Layer 2 of a small transformer language model trained on English Wikipedia (25 layers, counted from 0, width 128).
A neuron adds its activation times its output weights to the MLP's output. To switch it off is to set its activation to zero at one token and run the rest of the model.
A neuron's activation on a vector x is SiLU(gate . x + bias) times (in . x + bias), where the dot is the dot product.

Input weights of the MLP neurons that the questions are about. A number n stands for (n - 500) times 0.0011.
n23 gate (bias -0.205): 341 400 572 195 708 633 277 373 290 485 322 534 128 439 504 646 591 441 697 301 475 662 546 586 570 554 751 331 391 649 468 564 137 448 631 676 409 404 339 597 589 473 632 561 556 495 715 553 537 514 425 536 299 319 585 642 156 658 635 364 593 542 201 487 300 177 500 650 550 559 644 355 631 742 244 419 495 540 404 548 508 612 539 656 723 375 276 828 383 550 402 610 568 579 467 573 254 294 360 440 408 504 609 482 632 747 553 340 481 296 469 137 349 583 763 554 486 547 449 897 643 728 550 552 393 669 749 316
n113 gate (bias -0.102): 294 514 770 434 432 560 573 132 574 713 521 551 653 402 308 213 605 464 620 443 402 266 420 614 455 504 694 715 858 385 353 680 505 460 452 510 496 554 389 321 339 713 578 251 700 302 545 771 530 292 541 804 292 125 634 603 600 346 594 417 408 699 420 807 490 510 148 565 526 495 705 671 408 755 491 173 717 531 627 425 334 545 424 338 403 465 655 296 252 355 733 303 374 318 466 565 363 911 409 575 335 468 434 570 655 699 523 445 306 409 413 563 473 538 814 458 351 529 277 388 283 613 448 607 641 685 649 554
n126 gate (bias -0.261): 555 472 544 584 430 569 450 522 496 491 705 622 504 652 389 782 323 581 513 126 686 665 592 663 444 423 362 429 155 580 538 349 517 468 574 280 583 335 298 496 447 488 180 739 681 462 343 593 409 345 419 554 607 388 285 422 534 531 251 500 564 385 242 574 522 284 587 625 284 554 664 187 866 479 463 537 397 600 621 544 396 482 579 881 514 550 427 452 358 296 711 596 464 458 556 397 617 468 279 669 810 673 658 484 536 192 378 639 552 309 732 422 520 653 683 389 558 465 477 397 557 450 339 701 616 564 578 448
n165 gate (bias -0.145): 410 500 644 566 757 363 461 526 342 482 606 536 803 526 469 664 443 531 548 639 335 269 285 392 579 515 670 757 554 435 193 285 451 700 642 761 686 262 362 641 665 569 636 389 449 376 685 579 571 558 676 386 472 664 646 521 475 662 323 289 576 378 389 354 566 441 516 693 564 781 312 612 199 558 431 353 588 253 467 627 641 478 711 539 440 519 762 496 645 414 364 342 482 424 251 394 491 623 583 347 395 270 352 703 524 625 580 460 360 628 484 470 578 466 594 285 422 683 405 664 530 537 667 381 412 630 615 637
n254 gate (bias -0.143): 554 437 390 529 872 351 436 689 423 596 238 388 725 470 480 646 662 531 797 635 582 432 517 313 508 340 363 347 451 622 796 558 541 626 538 243 313 325 695 492 593 536 274 594 406 657 367 443 403 417 728 467 516 540 595 517 192 751 350 515 487 575 500 358 588 542 414 641 373 633 761 739 419 413 402 471 611 698 376 605 599 421 767 564 489 409 373 393 248 557 411 477 473 633 559 474 418 395 250 434 623 250 373 736 348 832 632 379 542 504 536 491 559 727 482 488 586 598 389 767 496 711 360 547 557 396 416 539
n257 gate (bias -0.184): 349 527 405 378 600 576 505 744 492 325 432 355 773 555 199 545 427 579 762 549 574 531 459 252 477 489 639 345 584 431 680 618 492 453 557 325 625 375 696 504 556 348 433 568 399 569 326 517 297 19 476 427 321 255 601 327 676 595 397 398 396 333 274 528 696 413 443 300 612 704 345 472 454 447 532 330 443 425 553 543 636 148 423 688 538 549 558 473 651 512 286 513 504 313 325 548 411 540 484 604 655 469 468 820 421 579 338 361 672 485 468 664 562 554 300 480 754 353 451 666 504 663 399 536 431 687 489 631
n23 in (bias -0.097): 97 436 689 544 678 535 665 668 242 372 525 235 766 486 344 539 538 265 618 476 464 692 607 463 398 713 674 293 577 519 343 308 394 407 716 514 645 371 408 777 639 461 463 837 712 460 572 301 552 558 310 579 579 696 614 537 644 721 240 537 244 632 518 461 552 459 602 581 667 812 665 465 303 754 509 354 323 403 389 736 661 462 530 821 374 533 441 568 431 500 321 622 309 373 322 486 546 549 256 245 259 393 252 579 370 529 738 530 509 699 513 463 492 631 403 373 324 413 591 553 649 607 545 313 538 413 351 514
n113 in (bias -0.100): 284 665 610 229 581 302 515 546 475 372 625 696 238 652 476 734 555 370 450 331 559 735 375 192 339 468 444 391 453 354 630 332 517 434 436 385 481 434 475 376 403 230 509 701 202 758 546 560 442 410 304 466 614 792 660 272 452 762 415 492 721 701 423 292 537 557 479 486 491 345 430 490 323 465 470 910 348 603 384 705 508 482 443 775 711 255 566 595 398 645 141 694 459 619 478 426 558 453 529 515 363 475 496 602 625 673 354 534 447 650 467 264 598 180 570 301 359 593 572 565 568 418 536 545 624 415 528 362
n126 in (bias -0.071): 436 429 575 547 761 305 435 535 431 353 426 267 779 597 422 374 637 386 628 645 521 624 555 335 496 424 610 421 742 508 421 461 562 698 394 714 670 549 554 435 561 492 646 386 233 500 617 496 670 598 352 694 504 559 406 480 654 364 560 693 532 589 426 577 492 536 656 467 173 221 513 269 347 720 380 430 492 389 578 479 399 546 537 440 500 745 644 447 302 589 439 543 450 568 468 324 594 444 786 459 662 361 348 365 637 683 405 477 411 418 549 391 626 177 363 488 457 722 264 441 566 465 604 428 650 397 246 338
n165 in (bias 0.064): 500 645 275 587 601 345 175 381 619 392 749 619 409 669 708 647 580 606 644 665 407 385 405 436 551 423 534 508 402 460 214 576 297 558 394 350 521 475 485 437 622 511 453 704 379 481 419 424 383 451 614 545 600 427 376 276 256 486 412 514 733 448 508 384 500 235 492 536 400 644 376 483 847 470 507 611 569 257 405 544 385 775 407 496 318 538 597 344 644 398 527 579 561 497 562 480 594 433 384 503 408 507 526 340 511 488 335 485 621 452 261 414 489 469 599 366 455 230 535 435 247 485 462 248 697 624 665 371
n254 in (bias 0.082): 470 598 458 433 302 380 476 387 314 539 658 526 554 263 380 666 308 641 450 513 328 651 168 454 462 613 698 771 658 375 484 528 429 684 482 470 707 504 516 683 550 535 647 389 696 492 720 576 457 492 519 641 403 411 605 488 822 533 617 489 654 820 512 729 382 680 473 723 552 706 586 469 325 599 329 511 327 264 516 517 496 483 418 285 534 504 532 254 374 547 439 409 335 522 403 601 545 496 496 375 400 625 535 500 772 406 423 608 496 421 396 618 794 472 836 597 488 455 372 322 578 721 667 424 340 543 613 475
n257 in (bias 0.064): 378 531 373 484 531 539 691 705 355 460 469 708 362 317 633 491 754 280 238 255 554 709 584 521 508 471 424 602 465 415 448 303 484 553 642 706 308 592 323 196 727 382 508 483 281 600 560 355 471 612 484 393 504 237 592 687 504 436 460 362 402 422 428 445 436 662 504 274 650 504 626 877 339 600 543 600 440 740 492 691 507 479 511 367 407 423 250 661 273 675 314 575 796 331 475 590 354 518 669 602 305 342 520 315 434 517 578 555 414 474 558 632 526 247 373 618 448 483 444 625 630 340 456 584 705 600 329 471

Output weights of the MLP neurons that the questions are about. A number n stands for (n - 500) times 0.0012.
n23: 315 521 757 507 500 701 605 434 363 563 523 154 286 427 348 734 371 434 481 496 444 325 707 433 459 489 537 585 527 493 664 435 356 264 500 598 467 493 426 563 782 568 331 404 429 484 693 547 585 517 382 482 582 474 575 631 400 636 520 449 713 455 618 378 444 532 556 483 612 536 461 388 610 543 277 472 400 486 861 483 361 504 338 668 588 514 433 595 514 816 275 557 239 537 459 680 273 397 631 400 524 379 587 666 599 705 518 423 300 504 440 522 539 756 450 543 457 496 426 550 572 534 724 460 380 408 636 471
n113: 239 504 500 451 448 390 377 356 641 461 536 634 707 404 540 454 462 533 804 450 474 550 555 418 675 426 335 563 532 693 449 565 522 421 460 477 440 432 496 396 406 526 566 352 641 243 691 730 713 339 415 644 645 465 409 573 587 297 329 299 428 448 692 509 474 406 504 305 747 508 642 508 400 616 564 220 753 478 321 583 474 372 463 620 571 406 524 246 436 473 642 673 435 325 654 536 596 429 446 573 410 693 346 686 624 465 550 235 520 327 422 680 634 655 591 474 511 541 136 279 542 415 611 614 478 728 409 250
n126: 547 517 471 613 630 555 600 253 507 424 466 290 497 543 450 583 437 534 592 273 520 478 374 569 525 395 357 517 322 517 566 450 453 535 802 411 696 317 500 562 518 356 431 551 555 515 548 304 493 605 480 383 692 241 662 621 777 556 616 427 475 337 692 491 473 360 638 449 486 465 674 618 611 545 622 403 268 441 329 376 357 507 469 888 344 552 504 636 461 467 454 586 525 583 482 391 417 659 654 422 584 568 653 525 295 414 656 541 391 475 544 244 635 581 532 657 599 492 318 479 662 279 593 468 445 622 412 418
n165: 729 464 251 593 272 702 564 327 582 271 562 476 605 524 446 371 636 537 525 390 616 455 612 581 444 693 550 510 446 309 500 369 565 527 732 700 640 401 419 550 450 350 412 287 436 207 565 521 412 454 625 604 503 469 305 434 544 231 503 458 445 543 439 750 619 452 527 456 423 503 456 33 619 544 689 392 459 416 430 428 530 629 520 465 517 449 735 400 404 691 528 703 386 507 390 566 577 500 566 536 497 451 589 448 388 145 517 457 670 705 638 579 497 489 473 378 545 605 426 595 575 510 455 534 255 710 575 643
n254: 725 369 183 538 422 583 340 618 672 485 500 382 503 677 811 557 553 549 432 665 506 431 517 546 603 455 402 286 376 594 686 435 424 438 408 461 432 521 431 367 329 512 349 612 521 855 385 222 452 506 517 457 573 440 650 589 371 550 497 545 476 484 635 568 454 570 433 201 423 374 529 922 484 506 599 488 462 645 375 452 494 515 540 632 584 637 494 556 388 338 494 531 595 567 451 333 500 419 443 489 503 437 628 630 494 608 619 483 454 602 497 429 500 562 417 506 630 471 454 447 373 519 344 628 567 406 488 491
n257: 715 556 538 354 427 465 717 702 412 230 329 467 442 581 666 574 500 419 473 526 613 400 601 737 721 437 632 511 439 538 481 526 451 395 382 515 594 522 332 660 568 500 608 561 496 62 335 360 522 581 388 567 385 619 511 477 659 298 288 576 584 454 572 726 366 486 429 512 383 399 478 443 726 450 536 654 558 396 531 898 328 809 692 648 328 651 587 527 278 556 460 481 452 661 538 508 352 644 385 647 566 530 525 511 415 652 482 260 526 526 730 540 635 409 671 478 493 301 440 525 547 507 497 456 332 491 315 437

Each question names a token from some text and the token that comes next. It shows the vector x that enters the MLP there. A number n stands for (n - 500) times 0.0091.

Then comes g, the gradient of the next token's log-probability with respect to the MLP's output, scaled to length 1. A neuron's effect is roughly proportional to its activation times (output weights . g). A number n stands for (n - 500) times 0.00097.

"ad", then "u"
x: 502 445 465 566 471 283 378 498 577 598 524 432 648 589 381 469 620 452 394 675 588 337 652 568 508 593 578 375 509 395 405 514 508 466 380 560 385 534 433 583 430 458 396 362 488 427 459 525 630 580 475 466 483 474 345 462 544 302 602 545 525 477 623 483 377 341 458 651 576 636 528 447 545 513 645 522 417 419 475 432 354 483 431 618 445 624 569 443 391 451 465 458 395 559 379 448 586 525 524 519 626 548 480 598 596 437 504 641 534 384 568 576 589 529 290 457 556 473 495 457 324 485 517 615 691 390 528 568
g: 535 458 411 683 574 593 491 560 513 556 457 476 520 479 501 448 568 515 651 520 557 245 488 330 357 314 618 447 435 466 433 579 640 577 514 445 567 597 372 547 792 565 480 550 417 498 365 322 541 329 494 513 462 509 528 454 571 435 601 475 318 624 560 499 342 424 450 462 526 583 507 499 501 514 591 482 541 428 441 553 505 626 421 511 606 548 523 438 290 430 610 483 439 504 611 524 483 454 571 414 634 558 488 757 411 401 524 533 587 370 545 449 581 284 561 368 475 573 556 541 650 538 551 474 450 524 563 413
Which neuron, switched off, lowers the next token's probability most? n126

" the", then " B"
x: 594 354 478 499 520 531 591 568 457 528 449 517 478 452 449 484 438 495 436 437 404 508 577 454 489 606 565 613 523 571 432 411 582 499 456 544 486 460 625 521 471 481 467 444 465 499 595 545 548 618 531 484 428 541 663 449 553 571 463 494 453 555 566 319 598 507 481 459 510 538 461 458 476 488 443 464 462 523 465 422 635 400 450 444 613 510 488 464 520 615 468 481 510 418 542 665 554 604 558 414 545 474 475 518 544 458 518 426 552 527 586 455 554 506 446 454 563 546 544 532 551 603 458 467 483 430 477 515
g: 482 550 566 534 462 321 441 523 314 514 503 454 276 498 477 456 408 365 377 497 462 408 541 573 484 665 434 287 492 451 540 615 573 450 593 524 498 567 609 342 529 599 581 599 532 468 550 410 597 825 459 507 476 523 351 372 505 596 333 361 470 428 506 488 596 685 528 470 449 511 346 486 438 449 442 373 416 475 547 357 561 500 591 467 562 541 343 329 618 357 536 454 540 512 638 439 486 482 634 435 528 416 493 552 752 475 479 495 397 562 558 420 455 341 472 525 434 517 629 492 476 508 474 594 533 521 434 433
Which neuron, switched off, lowers the next token's probability most? n165

"–", then "20"
x: 476 431 448 443 404 472 503 438 561 597 472 522 444 668 559 577 615 577 489 460 443 466 503 389 266 474 460 525 544 445 531 458 511 361 423 496 466 539 478 584 476 445 504 501 512 622 371 599 461 424 456 642 388 446 423 398 449 576 502 429 539 559 491 374 511 524 464 541 587 503 515 402 521 397 576 611 463 427 404 448 420 594 454 497 480 430 299 503 590 392 525 485 372 510 559 581 582 583 362 593 483 490 636 428 516 515 385 532 516 523 426 668 411 491 566 485 526 607 538 490 667 477 480 613 543 435 548 557
g: 482 462 364 279 410 369 472 626 481 486 493 544 364 530 457 558 653 449 457 538 344 647 563 374 519 425 518 491 607 570 503 593 323 553 542 448 514 370 490 540 480 231 486 563 556 481 455 567 370 530 614 421 447 493 489 466 451 606 416 445 700 581 587 514 534 493 564 456 450 403 520 487 699 509 523 680 549 620 514 484 620 498 441 511 428 423 451 427 608 344 458 341 440 549 504 628 612 537 393 509 432 417 455 504 652 491 435 524 417 428 513 550 456 483 796 549 585 332 600 703 404 443 478 529 394 510 519 368
Which neuron, switched off, lowers the next token's probability most? n126

"rol", then "le"
x: 471 516 337 336 432 520 617 602 556 504 441 672 306 409 628 510 411 662 453 586 532 519 424 520 759 368 519 501 526 483 516 481 692 522 435 494 386 619 659 476 517 576 336 583 560 646 526 412 392 616 540 458 338 479 381 434 679 507 549 591 417 507 413 560 586 505 629 524 608 523 380 543 520 374 585 424 615 679 331 306 455 469 628 550 496 557 575 458 462 450 572 481 522 362 561 551 570 443 590 375 590 335 585 500 440 540 528 641 550 479 545 517 316 484 395 446 437 534 762 486 426 474 505 587 351 520 544 462
g: 460 448 463 630 545 506 552 550 509 455 492 456 508 445 462 494 478 415 431 583 438 571 311 502 521 502 516 378 557 554 612 683 517 281 471 520 557 601 276 463 514 318 613 651 632 501 444 530 476 375 599 542 489 561 363 433 516 361 692 381 277 538 437 483 352 495 317 485 414 179 487 559 460 450 435 590 405 512 475 499 284 444 490 511 596 533 426 528 560 608 423 477 489 535 388 328 506 446 479 525 456 574 550 437 349 356 537 521 613 478 480 419 522 473 462 406 620 586 722 486 446 464 557 520 556 509 458 473
Which neuron, switched off, raises the next token's probability most? n23

" third", then " ("
x: 439 272 450 659 583 422 557 332 575 532 487 484 543 526 463 496 480 649 505 566 534 521 481 481 415 593 462 644 602 507 461 445 490 475 408 441 547 535 655 391 576 639 403 484 580 538 503 502 508 619 613 438 491 399 438 546 452 484 621 420 530 488 627 396 604 471 531 520 412 410 535 479 392 501 496 590 521 472 380 424 353 489 441 455 604 546 558 502 474 595 409 423 399 422 513 662 468 506 551 580 512 571 347 345 476 527 353 421 557 510 484 490 406 547 606 471 599 608 557 367 549 538 538 392 676 481 567 526
g: 390 561 501 504 629 382 549 426 723 667 608 513 276 510 388 599 484 360 709 482 618 352 406 504 338 508 451 488 547 498 344 380 402 522 440 471 445 418 417 398 442 480 571 397 593 483 732 382 574 475 445 565 630 446 486 371 464 495 492 493 407 610 424 476 714 483 687 510 466 521 514 482 453 477 377 557 577 517 533 493 512 476 442 594 495 475 446 457 381 482 575 549 619 420 564 456 562 437 643 423 500 587 511 469 271 401 676 458 580 538 409 540 458 385 380 404 558 461 528 647 620 484 400 537 608 492 460 397
Which neuron, switched off, raises the next token's probability most? n113

"che", then "l"
x: 512 508 396 460 530 622 332 410 475 493 533 616 389 552 485 625 422 458 446 578 395 278 370 446 412 337 383 519 458 373 569 515 623 488 459 546 446 597 482 579 562 648 515 514 542 513 617 538 476 732 439 643 553 667 501 487 578 401 549 690 589 534 420 461 477 470 603 731 453 365 580 475 630 410 543 478 245 546 658 407 383 593 434 478 494 516 520 507 541 481 412 414 640 471 578 651 493 454 490 441 601 443 529 481 446 290 588 528 460 501 698 424 434 415 534 476 484 630 757 464 455 480 410 747 558 662 463 669
g: 520 384 552 622 467 568 486 430 567 558 449 492 550 502 506 519 374 516 574 513 358 623 394 543 440 653 523 605 576 500 336 528 491 710 582 524 591 502 390 649 537 478 383 336 584 482 282 682 528 467 592 500 577 453 511 572 664 420 340 522 469 323 626 492 386 425 493 497 515 449 386 511 390 489 417 477 383 657 564 543 501 604 468 445 400 362 426 525 264 448 449 581 612 548 493 436 432 494 407 436 490 537 625 417 486 511 521 519 457 583 529 495 514 235 516 257 469 416 520 446 500 703 583 522 550 517 540 666
Which neuron, switched off, raises the next token's probability most? n23

"g", then "al"
x: 599 415 501 636 487 406 625 570 582 618 454 577 441 428 445 404 556 535 590 483 633 548 551 493 606 365 460 437 467 465 504 580 576 509 511 499 592 675 520 600 615 422 464 539 486 506 392 496 566 665 556 442 528 446 335 409 597 505 490 641 369 553 649 588 489 576 514 551 476 361 603 482 570 359 557 596 586 500 472 332 567 321 406 596 509 726 561 492 618 666 514 471 491 583 454 515 522 486 480 610 683 444 437 408 450 420 660 598 650 488 492 608 488 542 619 367 595 526 611 419 453 570 620 736 379 418 542 541
g: 461 482 473 483 516 381 423 490 579 261 422 438 347 499 528 624 409 552 339 479 568 576 449 387 359 549 482 536 419 541 632 376 540 557 487 593 464 313 530 609 339 674 444 431 407 507 350 613 362 715 637 441 353 420 481 600 400 487 618 736 500 402 520 489 450 560 685 517 514 340 692 512 503 517 470 387 524 467 464 553 406 714 466 482 608 523 530 549 496 543 450 497 615 390 491 502 517 455 385 487 550 465 610 403 497 553 707 481 522 585 399 544 485 534 563 474 446 467 580 583 416 535 458 452 641 487 389 390
Which neuron, switched off, raises the next token's probability most? n113

" played", then " as"
x: 605 542 392 593 471 623 419 460 477 347 552 580 518 640 561 487 476 603 502 631 585 445 509 446 480 535 404 397 291 490 525 410 511 319 422 413 505 561 642 459 471 352 571 412 361 395 439 465 520 389 441 566 596 631 348 641 507 473 443 477 374 443 537 429 736 481 226 553 503 500 475 510 457 485 672 579 557 523 495 339 244 339 438 470 511 514 412 469 406 424 423 437 445 529 392 655 468 553 404 797 526 566 504 567 498 461 455 378 581 377 513 650 288 492 606 340 586 568 563 599 461 582 494 493 450 626 537 407
g: 541 634 490 650 400 603 553 518 479 477 543 555 557 552 503 288 534 458 559 491 509 200 449 513 490 548 528 418 494 394 379 430 465 465 703 399 501 497 628 421 464 454 468 481 672 550 475 474 707 682 441 491 590 487 545 474 334 582 525 578 471 520 462 504 484 613 528 449 535 580 567 593 410 492 241 454 413 396 462 495 401 593 545 485 416 454 444 594 551 534 514 340 379 648 524 569 536 559 578 660 445 473 646 570 316 592 410 520 603 437 532 713 540 388 508 598 353 654 356 535 439 407 522 443 437 520 482 386
Which neuron, switched off, raises the next token's probability most? n126